Layer 4 of a small transformer language model trained on English Wikipedia (9 layers, counted from 0, width 128).
A neuron's activation on a vector x is SiLU(gate . x) times (in . x), where the dot is the dot product.

Input weights of the MLP neurons that the questions are about. A number n stands for (n - 500) times 0.0012.
n27 gate: 271 449 496 500 484 697 583 519 698 327 504 427 555 460 492 546 630 469 489 689 643 620 364 578 504 356 426 218 545 792 381 504 527 552 546 611 740 769 449 548 500 383 577 577 354 562 603 720 640 459 682 469 675 462 428 508 539 360 524 661 540 335 307 392 593 473 314 369 516 622 527 410 474 608 814 653 465 632 594 453 469 632 480 547 554 319 555 277 540 641 353 599 311 512 391 692 602 444 480 516 307 618 508 433 604 194 256 557 439 496 465 408 659 416 579 313 589 551 631 637 674 165 310 649 279 524 313 405
n64 gate: 445 441 690 394 350 333 403 305 587 637 392 388 600 673 586 453 399 414 399 527 398 821 580 587 354 575 417 520 446 496 516 488 550 649 294 589 435 420 754 478 477 363 434 480 504 402 620 277 645 641 385 426 689 496 511 786 536 395 383 349 484 601 261 614 634 282 523 418 488 464 349 470 412 523 647 636 862 492 337 354 390 637 555 420 360 812 511 414 252 438 435 651 411 319 599 431 266 561 329 458 504 696 384 746 590 623 488 542 714 611 492 305 677 578 504 527 617 354 398 410 347 360 712 627 353 520 441 432
n78 gate: 589 330 679 619 341 269 409 594 580 337 92 495 804 556 204 431 383 207 588 437 766 673 655 695 592 665 585 525 526 570 746 294 417 726 392 416 904 267 505 406 611 471 520 737 525 406 759 540 455 582 448 197 476 672 519 549 273 423 572 726 205 633 391 654 336 652 466 387 371 571 520 342 384 548 654 735 709 500 663 859 421 439 415 817 441 687 277 815 454 710 384 437 449 470 555 360 761 476 419 384 367 272 434 385 557 239 833 519 731 597 455 328 393 402 470 666 530 869 490 268 589 687 772 390 515 652 655 596
n181 gate: 478 453 437 550 515 504 488 579 366 601 465 586 711 633 356 507 525 251 675 577 482 457 366 387 545 409 453 471 694 416 346 654 632 541 386 708 548 408 423 326 662 493 310 417 400 359 564 244 428 308 568 461 429 721 426 532 357 459 571 438 519 382 655 655 293 321 383 633 413 364 409 416 472 438 552 347 540 493 531 667 403 589 485 478 274 561 531 539 585 632 465 468 242 602 253 468 475 389 496 580 345 567 482 625 708 690 618 677 421 553 252 633 552 242 463 475 471 616 684 665 399 500 453 566 706 367 391 345
n308 gate: 467 749 579 500 211 300 414 428 478 312 593 529 466 515 551 500 647 449 522 564 471 587 642 776 413 478 393 397 531 496 291 669 428 642 410 334 278 533 471 631 355 666 648 486 612 409 410 349 336 419 344 464 529 644 390 407 374 534 391 364 599 572 278 551 365 356 700 536 367 481 504 472 652 462 545 356 394 613 331 610 467 348 349 670 348 384 606 218 637 385 511 511 338 599 515 482 262 570 482 423 583 546 407 504 633 408 569 536 392 336 577 435 422 579 563 539 562 445 442 341 511 858 642 703 446 511 518 329
n333 gate: 680 689 349 313 572 513 562 484 541 378 352 327 308 500 581 439 528 770 516 607 228 761 372 463 530 405 351 525 208 611 792 468 556 558 678 634 711 550 455 392 297 341 715 472 423 524 387 599 414 445 504 633 444 346 393 653 417 424 479 496 653 520 427 594 643 447 456 504 440 529 673 259 258 535 445 500 672 389 611 590 700 504 286 658 439 386 627 768 513 283 365 653 470 713 348 675 388 319 488 725 329 312 621 650 512 546 487 600 763 292 430 488 487 431 434 432 598 262 463 542 529 691 459 244 407 370 377 721
n348 gate: 458 530 508 770 383 500 642 553 508 691 448 385 504 577 507 691 470 402 519 515 462 699 548 546 418 553 344 473 452 584 332 597 489 457 575 358 554 465 500 375 412 544 489 549 459 613 567 599 655 694 409 481 314 481 720 448 236 675 500 565 492 743 714 353 345 519 445 332 339 454 511 318 474 572 617 284 629 576 489 489 643 668 553 431 414 541 627 384 331 511 614 452 609 568 519 760 504 758 301 764 515 526 669 344 442 653 536 205 440 777 295 268 570 702 684 630 631 382 459 390 523 463 402 324 415 624 424 346
n381 gate: 483 417 407 348 921 295 686 689 479 508 637 549 517 758 557 779 626 628 471 669 705 286 516 413 466 376 596 600 669 575 467 529 537 496 300 582 577 572 254 516 472 576 398 660 427 554 512 370 570 592 685 573 496 529 568 589 546 615 551 533 672 549 492 603 401 516 532 410 410 177 412 619 677 781 624 651 641 492 404 380 335 320 417 332 561 467 279 443 517 329 432 496 551 678 409 308 444 345 492 605 356 867 353 540 492 391 548 561 361 488 471 709 263 324 504 419 447 189 496 556 755 316 516 550 874 525 608 366
n496 gate: 645 358 322 420 372 554 319 608 391 480 488 401 623 516 364 572 385 303 710 461 432 536 645 123 658 330 634 313 432 512 556 285 559 595 444 365 517 656 395 553 379 465 377 704 174 548 718 256 283 504 504 441 397 560 164 595 712 579 670 528 462 488 328 661 339 659 472 631 433 292 569 581 578 642 554 492 512 512 442 322 700 356 512 557 360 416 662 620 607 180 566 579 508 593 435 555 704 496 496 509 484 571 570 515 427 528 479 551 572 457 561 576 570 544 353 575 392 573 136 141 628 552 725 484 563 323 532 357
n27 in: 361 436 400 358 631 709 516 563 500 243 423 611 600 527 679 411 456 639 433 504 444 593 343 602 364 545 526 421 543 737 671 467 666 585 722 652 759 504 349 709 453 478 585 493 548 395 570 314 946 569 641 552 515 493 420 379 215 458 454 633 387 236 627 642 695 481 529 600 344 668 523 507 362 399 729 541 376 395 663 413 679 507 307 736 548 433 500 678 550 541 340 570 399 477 489 395 365 615 485 429 496 419 439 406 583 473 457 478 519 636 659 519 558 582 344 463 459 579 664 465 623 377 377 496 681 554 485 733
n64 in: 394 342 601 185 504 613 290 625 402 344 542 539 288 488 372 391 419 563 469 355 329 578 584 618 630 610 385 425 216 571 752 361 469 214 457 605 577 196 603 197 344 401 527 477 515 539 481 591 543 545 557 446 504 558 580 654 512 508 460 286 549 477 449 445 445 364 485 364 92 369 543 640 534 680 646 253 324 524 269 370 520 459 461 651 473 585 661 492 580 477 344 454 557 527 724 705 725 308 619 368 504 554 711 538 432 615 455 630 578 626 382 434 484 496 556 558 500 410 570 727 504 516 344 825 473 504 476 540
n78 in: 563 521 565 605 277 402 375 290 574 458 355 396 656 527 338 311 495 616 375 397 678 547 866 649 598 516 548 399 406 537 573 401 401 475 255 563 712 430 228 530 382 433 8 909 730 231 500 543 664 617 720 375 827 599 536 521 393 609 397 393 357 788 426 458 436 390 268 374 555 527 575 271 254 632 620 552 611 511 602 691 389 515 505 687 359 882 302 735 737 780 485 318 189 728 383 664 793 236 725 238 400 381 387 759 465 468 866 495 385 428 319 521 111 380 259 495 710 627 484 308 763 835 711 265 822 511 532 704
n181 in: 734 608 209 832 374 459 376 436 601 340 465 475 526 246 514 297 511 626 500 420 457 461 532 493 585 576 398 525 485 417 546 596 560 619 301 550 515 368 482 452 626 378 511 400 617 586 298 656 737 497 358 281 412 358 535 507 369 426 333 536 500 635 514 414 543 468 567 496 332 569 482 438 633 545 455 366 734 536 288 763 407 303 699 179 628 585 396 432 427 242 535 514 303 514 558 744 703 459 504 546 636 581 434 503 545 471 598 634 582 472 435 447 544 564 402 461 586 460 418 452 400 521 554 431 663 382 507 591
n308 in: 577 633 448 619 561 531 367 183 628 382 442 954 578 592 390 762 450 564 546 828 496 250 645 586 562 581 543 285 433 431 673 496 357 549 555 99 671 713 341 625 272 446 458 508 340 351 479 323 449 397 571 366 613 698 442 571 327 785 539 539 442 487 755 534 453 340 596 420 398 574 435 537 661 329 429 584 436 521 570 586 339 601 247 228 390 416 424 530 470 307 446 487 531 457 521 645 434 451 388 369 690 479 704 479 569 547 473 558 428 342 749 534 613 433 426 450 428 320 424 496 542 699 105 250 680 313 611 513
n333 in: 541 426 571 504 530 102 733 215 479 528 556 536 571 697 573 732 407 422 363 468 748 496 392 479 314 611 388 661 393 84 439 443 694 457 411 581 631 525 483 558 496 639 500 358 524 492 637 330 672 460 577 528 516 460 635 564 467 251 850 591 270 537 541 586 467 678 704 366 479 704 587 638 548 277 441 488 590 607 504 471 520 430 372 276 472 618 301 431 604 428 659 327 318 365 496 607 727 405 571 522 650 556 417 453 457 641 470 676 557 360 529 735 471 573 375 560 419 434 488 653 447 374 524 802 653 818 636 225
n348 in: 446 348 595 438 723 276 388 496 721 538 629 515 437 571 665 527 698 496 504 417 550 431 285 547 432 457 609 469 569 453 527 531 458 357 473 217 604 484 426 361 188 571 473 600 473 631 546 300 326 530 565 603 489 676 666 363 535 659 723 398 569 343 531 403 411 557 542 377 834 563 527 534 601 448 540 302 423 643 429 679 554 584 414 312 458 538 377 496 102 336 639 496 448 419 535 590 643 355 288 590 750 349 449 377 530 304 565 538 358 307 656 366 654 573 547 664 439 791 488 528 435 442 211 469 336 492 422 429
n381 in: 442 417 462 467 276 445 465 345 512 414 452 776 429 618 357 251 553 631 350 432 427 463 664 719 228 223 637 463 345 587 626 675 334 594 476 272 373 534 413 923 532 564 471 594 313 726 249 500 463 432 384 589 128 366 332 431 479 631 572 604 303 480 480 570 331 736 512 406 470 487 334 508 304 508 509 536 558 385 520 483 443 446 483 483 606 598 485 553 295 411 201 476 457 541 640 396 460 275 404 548 349 721 496 456 468 271 366 456 659 331 392 345 454 492 780 460 422 669 602 726 631 598 664 508 553 676 421 404
n496 in: 459 516 504 528 479 618 740 359 577 456 591 472 600 338 464 742 708 670 480 623 565 375 532 557 466 353 652 459 398 422 484 725 616 407 580 311 517 239 586 519 571 331 576 371 608 443 280 516 735 685 597 448 596 343 773 332 446 458 672 442 627 701 476 407 598 584 150 355 487 455 328 614 461 426 525 260 455 646 296 696 427 592 602 496 625 613 588 589 603 524 405 536 744 463 684 803 365 527 644 298 330 385 463 625 555 570 449 162 564 603 570 391 654 532 644 688 536 374 484 934 492 625 553 434 636 641 598 413

Each question shows a token from some text and the vector x that enters the MLP there. A number n stands for (n - 500) times 0.0069.

"0": 618 526 405 662 452 439 581 441 525 733 580 545 338 420 599 424 605 524 476 582 543 407 412 569 577 493 448 543 587 471 470 602 592 495 607 558 353 617 679 582 503 634 512 376 478 331 684 565 521 614 529 485 601 658 471 352 463 210 527 405 294 352 425 539 550 497 531 335 526 654 289 515 441 494 461 594 484 399 223 317 501 516 653 551 475 373 575 637 479 591 561 427 671 635 485 417 342 489 633 514 418 432 528 498 497 562 452 615 554 316 318 463 442 690 605 346 529 586 278 631 552 512 600 438 523 275 628 505
The two highest activations, in order: n348, n78

"O": 582 602 365 637 303 419 454 327 460 496 643 398 370 445 617 405 549 585 512 496 729 480 497 579 580 479 532 435 767 470 493 664 245 426 364 544 310 508 457 453 483 441 570 610 550 482 528 663 404 478 578 460 492 439 533 347 416 416 653 462 202 516 487 428 626 390 602 495 664 452 552 389 486 576 399 488 348 363 203 306 696 399 545 397 577 689 443 674 488 491 519 587 584 542 423 479 233 340 605 430 627 441 520 458 593 287 352 475 356 492 397 424 643 615 540 438 490 542 397 676 653 595 385 465 469 565 530 558
The two highest activations, in order: n64, n333

"5": 509 452 229 576 560 418 454 539 592 471 559 616 234 399 499 599 579 471 519 400 406 310 383 585 548 399 540 509 487 772 396 416 490 593 605 553 340 782 542 635 550 587 527 417 484 499 515 394 486 472 659 535 503 652 470 594 436 267 435 516 366 521 406 614 469 518 474 523 600 637 431 342 537 531 501 544 597 470 404 464 581 425 550 439 413 250 529 760 458 502 442 470 524 492 554 717 453 444 616 443 457 646 482 628 443 587 412 549 490 381 402 644 559 541 534 408 641 476 289 747 628 382 620 517 630 503 506 398
Which neuron lights up most? n381

"1": 480 422 384 712 305 378 588 341 457 535 455 549 361 486 540 383 577 602 436 498 326 310 441 616 646 407 420 479 578 620 274 476 577 579 587 584 464 788 580 750 667 562 575 467 431 466 518 477 621 492 510 680 495 679 470 521 513 462 446 532 374 537 477 528 449 592 522 469 537 561 315 635 503 496 508 485 510 551 445 308 656 229 555 561 483 477 598 582 409 595 430 382 658 431 407 546 290 437 628 468 348 520 551 442 562 560 350 460 303 326 464 564 413 469 608 311 580 510 304 652 591 412 711 460 606 408 723 296
Which neuron fires most, and how strongly? n381, at about 3.6

"er": 665 372 365 319 475 485 773 327 540 577 503 597 428 407 465 614 356 598 423 553 581 390 405 651 568 326 531 495 558 448 528 573 315 580 446 546 505 534 450 586 537 481 403 500 500 546 484 471 600 524 365 376 509 508 467 439 457 435 290 508 517 363 415 736 444 526 453 432 542 719 492 522 385 597 598 307 393 528 601 358 535 537 508 463 509 414 393 862 518 460 568 466 558 398 537 469 518 480 431 515 404 505 591 485 486 480 411 520 724 427 522 432 682 536 593 514 342 417 441 468 499 363 580 368 339 547 306 403
The two highest activations, in order: n27, n333

" –": 555 545 383 538 407 349 460 460 537 655 586 383 291 308 525 363 635 438 488 486 550 397 501 677 619 622 358 566 550 551 618 467 591 493 569 782 369 502 632 428 390 575 644 705 453 456 624 637 556 367 475 487 477 476 504 567 402 306 497 347 504 546 608 422 624 471 520 168 611 489 521 697 456 546 546 529 418 498 381 471 526 589 387 379 484 253 544 562 550 377 549 456 612 760 558 397 488 642 479 509 578 585 660 511 419 384 376 547 346 498 573 472 671 505 494 621 452 495 523 619 325 345 411 331 528 406 623 587
Which three neurons fire most, strongest first? n381, n78, n348

"x": 423 576 370 467 166 414 691 293 594 431 454 416 485 464 450 556 674 432 593 446 331 570 557 624 607 523 491 417 542 500 585 453 583 602 334 433 303 624 351 454 569 540 307 426 434 335 518 540 540 423 422 618 471 515 617 532 448 423 497 605 577 262 383 591 476 643 548 501 602 496 597 512 390 510 510 358 455 505 533 426 445 346 581 604 651 346 642 661 428 484 447 462 748 664 488 478 377 536 493 271 409 532 440 659 512 410 401 517 501 676 420 554 659 651 706 470 347 542 689 612 534 394 438 436 327 492 281 556
The two highest activations, in order: n27, n78

" and": 452 535 419 544 455 381 519 461 503 563 617 498 356 374 471 605 400 536 479 367 312 346 365 421 496 696 365 522 702 527 460 426 433 664 516 506 476 422 573 628 428 527 565 634 588 488 565 673 469 467 538 466 547 625 521 548 500 468 408 567 338 471 437 372 670 394 559 390 479 441 504 511 523 531 405 495 406 691 414 596 493 462 410 389 581 391 524 805 701 435 556 281 456 641 563 512 506 606 528 405 556 642 575 495 510 332 364 617 627 516 491 510 534 697 540 550 435 413 574 584 276 445 566 291 445 533 536 583
Which neuron lights up most? n381

" in": 579 488 490 521 458 567 552 377 526 601 610 510 443 381 479 454 437 653 536 490 533 501 505 438 514 474 483 461 752 371 404 459 538 294 550 494 395 476 563 446 559 640 522 571 414 560 541 438 449 340 449 312 523 453 430 366 468 280 452 412 404 469 479 558 437 537 496 409 492 563 525 403 510 524 524 411 560 463 558 428 455 474 566 496 617 412 570 726 665 680 492 266 508 611 641 663 560 485 512 305 603 658 494 589 518 322 502 697 437 516 367 427 414 552 491 512 525 507 466 698 465 435 453 175 586 411 586 372
The two highest activations, in order: n181, n348

"6": 525 247 299 619 574 489 586 478 628 491 683 572 208 390 530 541 492 618 371 481 537 268 322 663 609 466 442 563 549 571 434 376 429 602 597 542 390 780 572 652 517 568 457 395 500 522 464 359 542 422 569 604 507 635 526 611 407 391 321 572 389 613 493 589 472 655 577 523 621 687 512 315 480 476 495 620 527 573 414 414 602 377 631 604 445 348 678 696 406 394 524 487 559 488 505 690 465 449 482 516 462 556 566 480 463 490 279 566 365 337 436 464 604 571 559 311 578 473 337 693 582 344 628 540 604 511 473 406
Which three neurons fire most, strongest first? n381, n27, n333

" to": 426 398 363 605 499 540 514 467 553 734 416 556 386 506 431 469 381 457 491 484 316 373 404 483 572 624 389 424 650 544 549 447 330 217 527 654 410 380 476 392 438 516 404 310 352 693 494 428 395 554 400 582 418 523 623 570 433 440 401 404 431 576 609 398 528 620 470 364 652 507 499 516 579 346 428 291 473 373 517 569 457 501 524 393 593 428 613 803 591 577 527 441 474 453 507 501 538 614 646 492 420 551 626 508 540 375 380 586 491 542 474 522 520 652 511 515 645 567 338 511 581 417 594 292 508 555 467 457
Which neuron lights up most? n348

",": 518 466 300 563 440 393 469 362 417 483 473 434 505 405 472 636 567 338 341 477 388 471 442 377 458 515 488 536 657 525 531 351 471 485 369 394 525 495 492 556 434 552 574 681 399 374 390 633 405 366 511 522 448 482 339 484 495 339 411 546 304 545 603 422 510 464 561 328 543 554 418 503 507 489 459 447 604 435 514 439 559 528 449 484 574 463 672 804 467 468 529 499 383 600 444 417 454 569 608 406 453 469 494 342 518 546 496 490 531 617 463 658 638 512 459 344 453 570 443 541 265 467 601 213 536 484 604 593
Which neuron lights up most? n64

" it": 602 523 469 643 658 502 545 556 546 617 359 577 432 474 499 434 495 286 374 307 621 338 563 655 550 350 544 541 460 528 502 381 541 595 538 355 458 437 562 475 611 592 541 656 390 475 632 424 510 578 340 618 433 601 564 584 536 451 563 442 472 478 330 293 632 590 481 449 546 549 546 455 403 499 506 457 300 544 457 567 652 632 429 421 508 441 623 772 720 457 439 392 434 393 435 652 587 522 521 307 514 734 597 620 757 368 497 426 530 673 543 458 469 574 626 392 617 541 378 471 547 389 611 365 561 557 425 505
Which neuron lights up most? n78

"es": 651 514 511 583 361 440 527 391 570 567 656 604 471 502 486 540 619 447 534 518 645 516 504 676 616 402 510 476 483 283 640 510 423 499 594 326 393 598 530 504 565 441 385 611 608 581 527 494 536 428 383 456 459 723 568 557 470 572 476 600 453 392 482 387 612 546 381 434 441 528 495 672 500 568 472 398 506 430 438 364 595 368 668 529 490 328 588 852 470 501 478 478 673 549 486 666 556 511 468 155 365 502 537 509 500 474 519 393 600 470 461 489 601 517 625 479 448 559 446 681 524 324 511 394 325 338 434 382
Which neuron lights up most? n496

"B": 545 418 350 517 394 520 556 118 468 307 617 411 296 470 612 588 486 381 402 471 464 403 455 607 600 568 471 446 643 570 569 426 371 619 324 483 370 588 555 514 536 496 490 546 640 362 550 607 391 541 417 494 522 480 657 515 512 349 381 598 319 453 433 594 536 550 566 593 611 549 472 409 413 489 463 414 402 524 255 245 554 331 446 442 455 556 513 718 449 617 369 629 686 615 579 590 363 528 461 502 543 410 515 664 530 440 365 620 456 590 556 481 764 633 765 613 573 578 503 649 481 458 490 510 473 583 270 529
Which neuron lights up most? n64

"s": 647 351 595 614 459 498 619 456 590 419 572 597 442 412 414 531 546 367 384 426 548 431 583 587 565 415 437 417 582 426 615 495 585 448 482 314 439 524 594 448 502 505 556 541 483 459 534 517 492 369 519 461 422 413 526 482 339 538 450 451 368 604 520 430 508 493 461 380 640 414 366 448 589 529 574 532 489 561 507 398 448 399 439 397 480 513 607 920 512 661 636 480 598 456 551 596 508 496 590 216 647 505 534 578 460 501 423 613 643 465 305 651 565 449 634 374 574 504 315 431 414 406 413 412 549 366 387 363
Which neuron lights up most? n78

" Succeed": 470 302 321 629 385 476 535 510 607 627 593 453 479 467 339 612 532 377 292 353 515 374 565 593 620 500 594 525 754 399 483 633 624 542 350 342 489 524 680 503 450 554 639 549 407 439 551 494 493 562 524 412 558 423 438 403 557 451 418 472 418 352 677 538 587 604 643 362 444 696 510 623 461 427 452 509 462 521 485 533 574 602 377 353 520 590 626 656 474 437 635 377 635 652 529 567 542 614 522 266 295 597 639 628 532 499 496 462 468 501 422 274 420 262 591 182 504 327 485 464 558 500 342 588 670 471 471 381
Which neuron lights up most? n381

" He": 555 493 481 496 462 495 459 361 312 609 541 532 447 476 535 406 514 489 349 394 462 538 401 619 477 597 513 582 677 554 654 490 319 675 511 537 421 476 659 490 432 475 456 506 332 564 515 627 258 540 479 515 545 454 489 455 616 438 517 362 299 463 589 447 577 434 484 364 686 463 609 611 388 550 538 335 389 562 427 610 499 437 573 328 648 354 603 803 695 452 593 460 350 425 768 617 428 494 633 344 519 595 679 470 735 343 491 518 513 530 509 625 458 644 535 391 469 402 509 567 478 484 510 503 532 640 515 502
The two highest activations, in order: n27, n78

"3": 530 306 435 627 393 358 560 428 591 511 588 534 344 413 586 531 581 592 422 487 550 444 430 624 614 405 323 631 615 471 526 436 578 556 530 633 401 737 518 633 477 475 522 467 526 426 506 696 639 398 473 427 480 599 317 399 471 264 443 446 425 472 452 624 326 441 449 485 586 699 437 352 525 453 411 384 567 428 388 442 660 322 526 451 590 497 532 837 668 494 594 552 700 578 492 639 396 467 636 346 345 528 687 578 466 556 575 604 477 485 549 487 560 545 645 493 633 542 371 672 468 572 514 431 529 499 459 459
The two highest activations, in order: n333, n348

"na": 670 511 424 484 431 418 540 458 610 655 545 584 459 541 623 560 481 472 580 567 346 565 458 596 695 544 651 404 617 538 570 389 302 361 487 586 464 685 489 381 716 436 417 634 593 418 617 397 670 530 446 526 302 666 561 386 456 494 425 501 513 462 589 572 568 436 528 464 516 488 459 632 502 624 385 449 593 470 534 326 426 544 622 381 569 419 439 729 484 568 440 493 624 371 374 789 303 337 557 334 594 699 600 484 531 490 481 346 779 401 544 591 514 669 657 406 549 513 466 755 472 638 620 503 406 572 281 465
Which neuron lights up most? n64

"2": 460 527 510 605 429 392 367 398 560 664 555 417 309 375 700 450 691 631 371 522 605 464 436 481 675 533 561 479 670 619 429 613 485 479 666 576 307 606 584 624 706 548 475 636 434 441 465 611 509 407 567 572 384 624 580 276 295 282 437 333 413 403 525 656 512 309 621 393 635 524 354 451 548 505 500 391 432 575 470 472 455 601 534 630 468 410 465 603 503 550 433 515 729 497 475 436 378 390 659 429 444 494 457 566 505 546 361 588 431 396 522 496 444 622 668 536 347 544 385 641 550 563 492 264 509 496 662 541
Which three neurons fire most, strongest first? n64, n333, n181

" seat": 588 419 341 560 450 508 516 235 564 449 668 533 265 468 447 556 583 529 595 312 492 480 584 525 590 330 565 541 648 396 521 379 487 528 519 438 512 517 468 544 663 378 660 483 502 489 750 554 434 615 312 454 483 545 539 397 513 427 373 429 522 457 376 506 624 439 434 501 628 633 548 662 434 478 530 378 326 582 613 456 513 545 328 402 438 576 325 764 609 491 659 503 415 628 542 602 440 609 594 167 369 540 609 431 565 475 525 500 407 519 542 561 506 476 662 344 415 455 487 329 439 404 667 396 608 486 458 400
The two highest activations, in order: n496, n64

" he": 526 444 452 482 552 520 465 386 330 601 530 503 340 616 572 384 612 388 463 336 612 474 462 708 478 501 484 566 681 571 507 372 341 584 386 521 422 418 618 576 526 544 383 613 255 559 605 532 344 621 423 560 583 438 519 504 598 512 582 411 315 468 517 423 482 582 487 427 716 485 595 525 458 530 469 490 324 569 417 630 450 390 597 370 557 493 676 817 812 394 522 530 289 467 659 522 388 532 624 398 503 683 537 486 725 385 507 560 588 555 424 669 541 564 521 396 433 506 446 578 526 451 462 434 457 619 502 481
Which neuron lights up most? n381

"9": 568 316 366 574 592 465 514 384 554 534 499 493 232 457 632 613 611 745 365 590 537 322 477 555 544 511 440 470 611 364 515 365 506 451 603 548 297 701 547 615 685 695 507 388 526 496 533 487 573 470 585 506 503 669 498 639 581 451 381 436 421 484 357 515 510 502 679 376 610 628 256 422 548 500 593 602 432 529 370 318 546 298 729 668 375 523 728 653 519 361 528 488 541 729 402 495 291 504 597 425 450 437 629 439 501 480 551 483 491 339 472 423 580 639 558 590 517 549 386 665 569 453 669 493 470 475 548 551
Which neuron fires most, and how strongly? n381, at about 0.31

"work": 627 524 354 594 586 527 606 441 575 399 713 554 385 388 366 562 618 484 445 339 566 538 464 704 588 298 560 587 576 499 548 302 500 497 626 459 523 434 469 522 529 578 468 576 571 495 589 590 456 588 231 495 545 466 526 614 412 475 290 478 501 436 408 598 605 563 513 469 604 609 481 654 507 561 633 447 447 603 453 413 416 451 279 457 437 370 349 829 474 513 483 435 518 520 437 616 477 564 540 180 403 618 459 620 490 411 494 396 445 552 319 574 565 517 603 425 412 413 565 473 434 369 392 397 449 456 520 336
Which neuron lights up most? n27

" married": 575 356 462 742 385 402 543 516 518 587 497 521 383 331 515 609 513 567 502 437 630 205 488 698 574 515 529 460 647 500 478 377 715 303 466 366 720 623 738 628 462 496 688 558 443 631 591 541 403 403 520 463 412 390 483 547 455 409 463 359 266 546 552 480 501 482 485 553 399 303 425 520 526 695 498 451 445 506 458 541 514 550 459 330 575 468 411 700 586 321 497 406 332 518 668 484 736 550 505 432 482 539 741 394 612 414 374 482 555 491 540 639 666 588 474 393 449 504 357 565 313 616 485 517 551 355 536 560
The two highest activations, in order: n496, n27

" Ni": 360 576 505 507 330 446 522 278 494 606 751 455 425 607 565 343 601 383 535 469 591 564 456 463 572 443 572 401 605 611 440 430 459 480 536 466 226 528 330 557 630 507 421 552 480 456 556 494 410 599 564 537 559 400 498 571 413 447 417 340 410 594 443 486 449 538 695 359 578 492 678 567 415 572 256 509 515 466 360 389 467 456 693 567 647 507 595 687 551 511 630 440 698 650 486 488 416 377 562 144 607 682 573 459 627 515 281 431 475 620 411 509 540 662 560 506 408 628 548 607 383 605 317 529 577 514 553 540
Which neuron lights up most? n27

" place": 637 504 462 488 493 549 618 399 531 517 698 496 362 354 520 480 571 381 535 260 504 463 402 531 624 431 493 324 567 361 529 461 370 318 658 573 599 603 585 459 686 358 590 510 382 624 646 651 469 370 240 710 437 535 518 305 608 406 304 417 402 509 463 550 582 549 451 452 507 586 495 802 463 445 422 501 505 474 632 401 719 695 409 431 475 557 440 586 500 883 613 427 661 665 508 729 521 568 457 274 499 542 618 490 516 439 436 466 382 325 477 609 474 616 592 396 498 397 488 480 488 588 635 463 670 344 513 337
The two highest activations, in order: n181, n308

"\n": 516 542 511 497 417 483 628 452 315 662 523 502 312 469 550 435 567 509 508 561 406 391 474 508 549 415 574 396 656 524 354 602 589 557 438 574 543 519 475 479 590 574 581 461 607 349 571 582 414 306 542 500 443 540 380 599 461 281 475 532 341 429 714 491 403 488 651 246 532 530 553 428 460 482 450 513 415 420 476 411 532 519 271 400 568 278 612 706 588 628 629 412 541 595 603 479 343 578 499 206 432 388 661 563 446 397 352 451 592 562 379 389 478 338 561 675 526 454 505 577 573 375 501 560 582 377 615 276
Which neuron lights up most? n78

" do": 550 487 247 668 460 393 453 452 524 638 502 556 436 649 467 228 698 386 704 391 609 334 430 698 584 422 508 704 533 387 469 410 545 312 570 368 451 469 424 577 501 502 453 540 375 624 516 399 464 449 399 623 449 542 637 569 420 551 474 337 540 713 480 412 390 690 582 379 457 511 476 698 490 472 332 634 379 346 551 552 632 559 587 307 429 460 602 715 684 528 611 486 519 406 383 454 327 581 557 365 488 681 546 577 534 442 406 723 565 489 363 450 623 612 613 289 544 428 456 512 521 510 537 475 509 555 426 272
The two highest activations, in order: n381, n27

" Member": 560 555 329 708 245 559 634 352 412 656 481 528 268 523 331 675 342 501 283 584 525 472 454 658 501 372 601 595 745 303 464 479 510 468 370 611 563 615 687 483 570 543 501 589 422 513 621 606 418 594 263 417 606 442 379 469 493 431 207 297 478 441 607 583 605 325 626 522 531 562 523 684 443 561 353 452 455 585 381 371 638 508 389 521 332 412 419 616 436 418 522 629 592 605 569 638 571 521 602 387 366 527 521 549 571 495 436 439 466 259 492 494 634 422 450 336 569 438 514 382 458 338 464 554 516 376 487 410
Which neuron lights up most? n308

" pre": 576 291 157 527 488 518 506 480 535 666 467 550 415 735 527 556 573 436 454 416 489 397 524 311 456 506 583 375 557 453 500 508 358 476 394 525 412 507 522 620 564 454 317 531 409 505 581 520 540 510 422 579 653 374 504 642 333 384 371 368 410 465 344 399 271 527 727 491 634 355 414 383 439 601 451 445 497 530 451 358 647 677 638 342 540 485 444 665 639 694 458 360 540 563 680 500 401 481 547 464 636 566 488 679 512 341 356 582 491 442 525 377 602 539 564 457 460 383 524 644 636 687 472 336 493 442 735 349
Which neuron lights up most? n381

"zi": 379 471 452 430 486 445 464 341 570 648 661 501 470 481 648 362 435 325 557 521 600 626 341 646 594 510 656 520 678 451 616 564 534 549 443 385 343 539 315 504 645 520 520 679 583 533 481 409 471 545 260 626 689 509 597 596 465 436 297 487 584 520 476 526 482 647 538 542 527 550 552 590 498 679 384 368 513 480 606 420 425 351 632 543 495 438 361 662 470 567 650 425 809 632 539 644 538 401 490 225 289 590 593 375 629 446 266 501 690 445 423 560 495 566 499 624 328 533 590 740 383 435 439 510 435 442 571 597
Which neuron lights up most? n308

" Venezuela": 451 450 454 650 249 477 419 300 576 444 619 574 494 367 499 651 632 368 405 433 663 471 418 635 573 430 635 501 691 278 345 454 462 437 519 479 385 566 500 463 525 462 474 554 349 478 568 545 602 456 296 394 569 635 582 344 514 549 442 474 443 497 557 501 561 375 467 573 535 589 403 344 327 532 439 345 514 501 400 537 661 464 453 481 385 302 596 763 358 409 592 457 553 662 529 681 351 565 558 203 537 476 689 471 522 459 536 661 598 606 465 437 391 694 370 487 322 514 562 732 422 404 525 478 444 451 623 498
Which three neurons fire most, strongest first? n308, n348, n181

" entitled": 523 468 524 801 575 474 575 423 512 638 386 403 340 493 572 517 416 392 338 658 431 268 638 665 688 397 549 360 631 584 498 339 703 309 478 385 462 570 504 563 585 723 654 761 412 490 484 688 405 404 479 481 413 456 468 486 465 376 416 408 518 412 464 504 515 377 542 528 479 587 502 418 477 619 499 425 567 650 391 592 557 435 405 329 566 454 635 699 536 503 611 483 500 519 609 632 707 608 530 365 462 423 645 677 590 538 372 558 368 537 517 658 656 566 556 263 425 575 550 580 357 355 590 361 543 484 538 558
Which neuron lights up most? n381

" Order": 432 465 528 662 403 437 566 243 527 456 480 318 435 356 471 675 581 460 464 575 472 369 515 624 510 410 643 530 646 487 563 319 456 496 516 491 480 478 412 548 593 429 469 537 255 520 757 585 421 574 242 467 468 550 474 496 472 478 356 477 449 406 532 440 545 565 565 463 557 669 544 623 433 392 434 318 510 552 418 428 656 456 460 570 370 513 598 695 520 613 578 568 440 664 575 690 442 695 555 150 336 647 652 535 477 309 411 525 371 494 424 571 614 513 557 341 329 555 593 501 498 425 266 507 477 365 457 487
Which three neurons fire most, strongest first? n27, n496, n333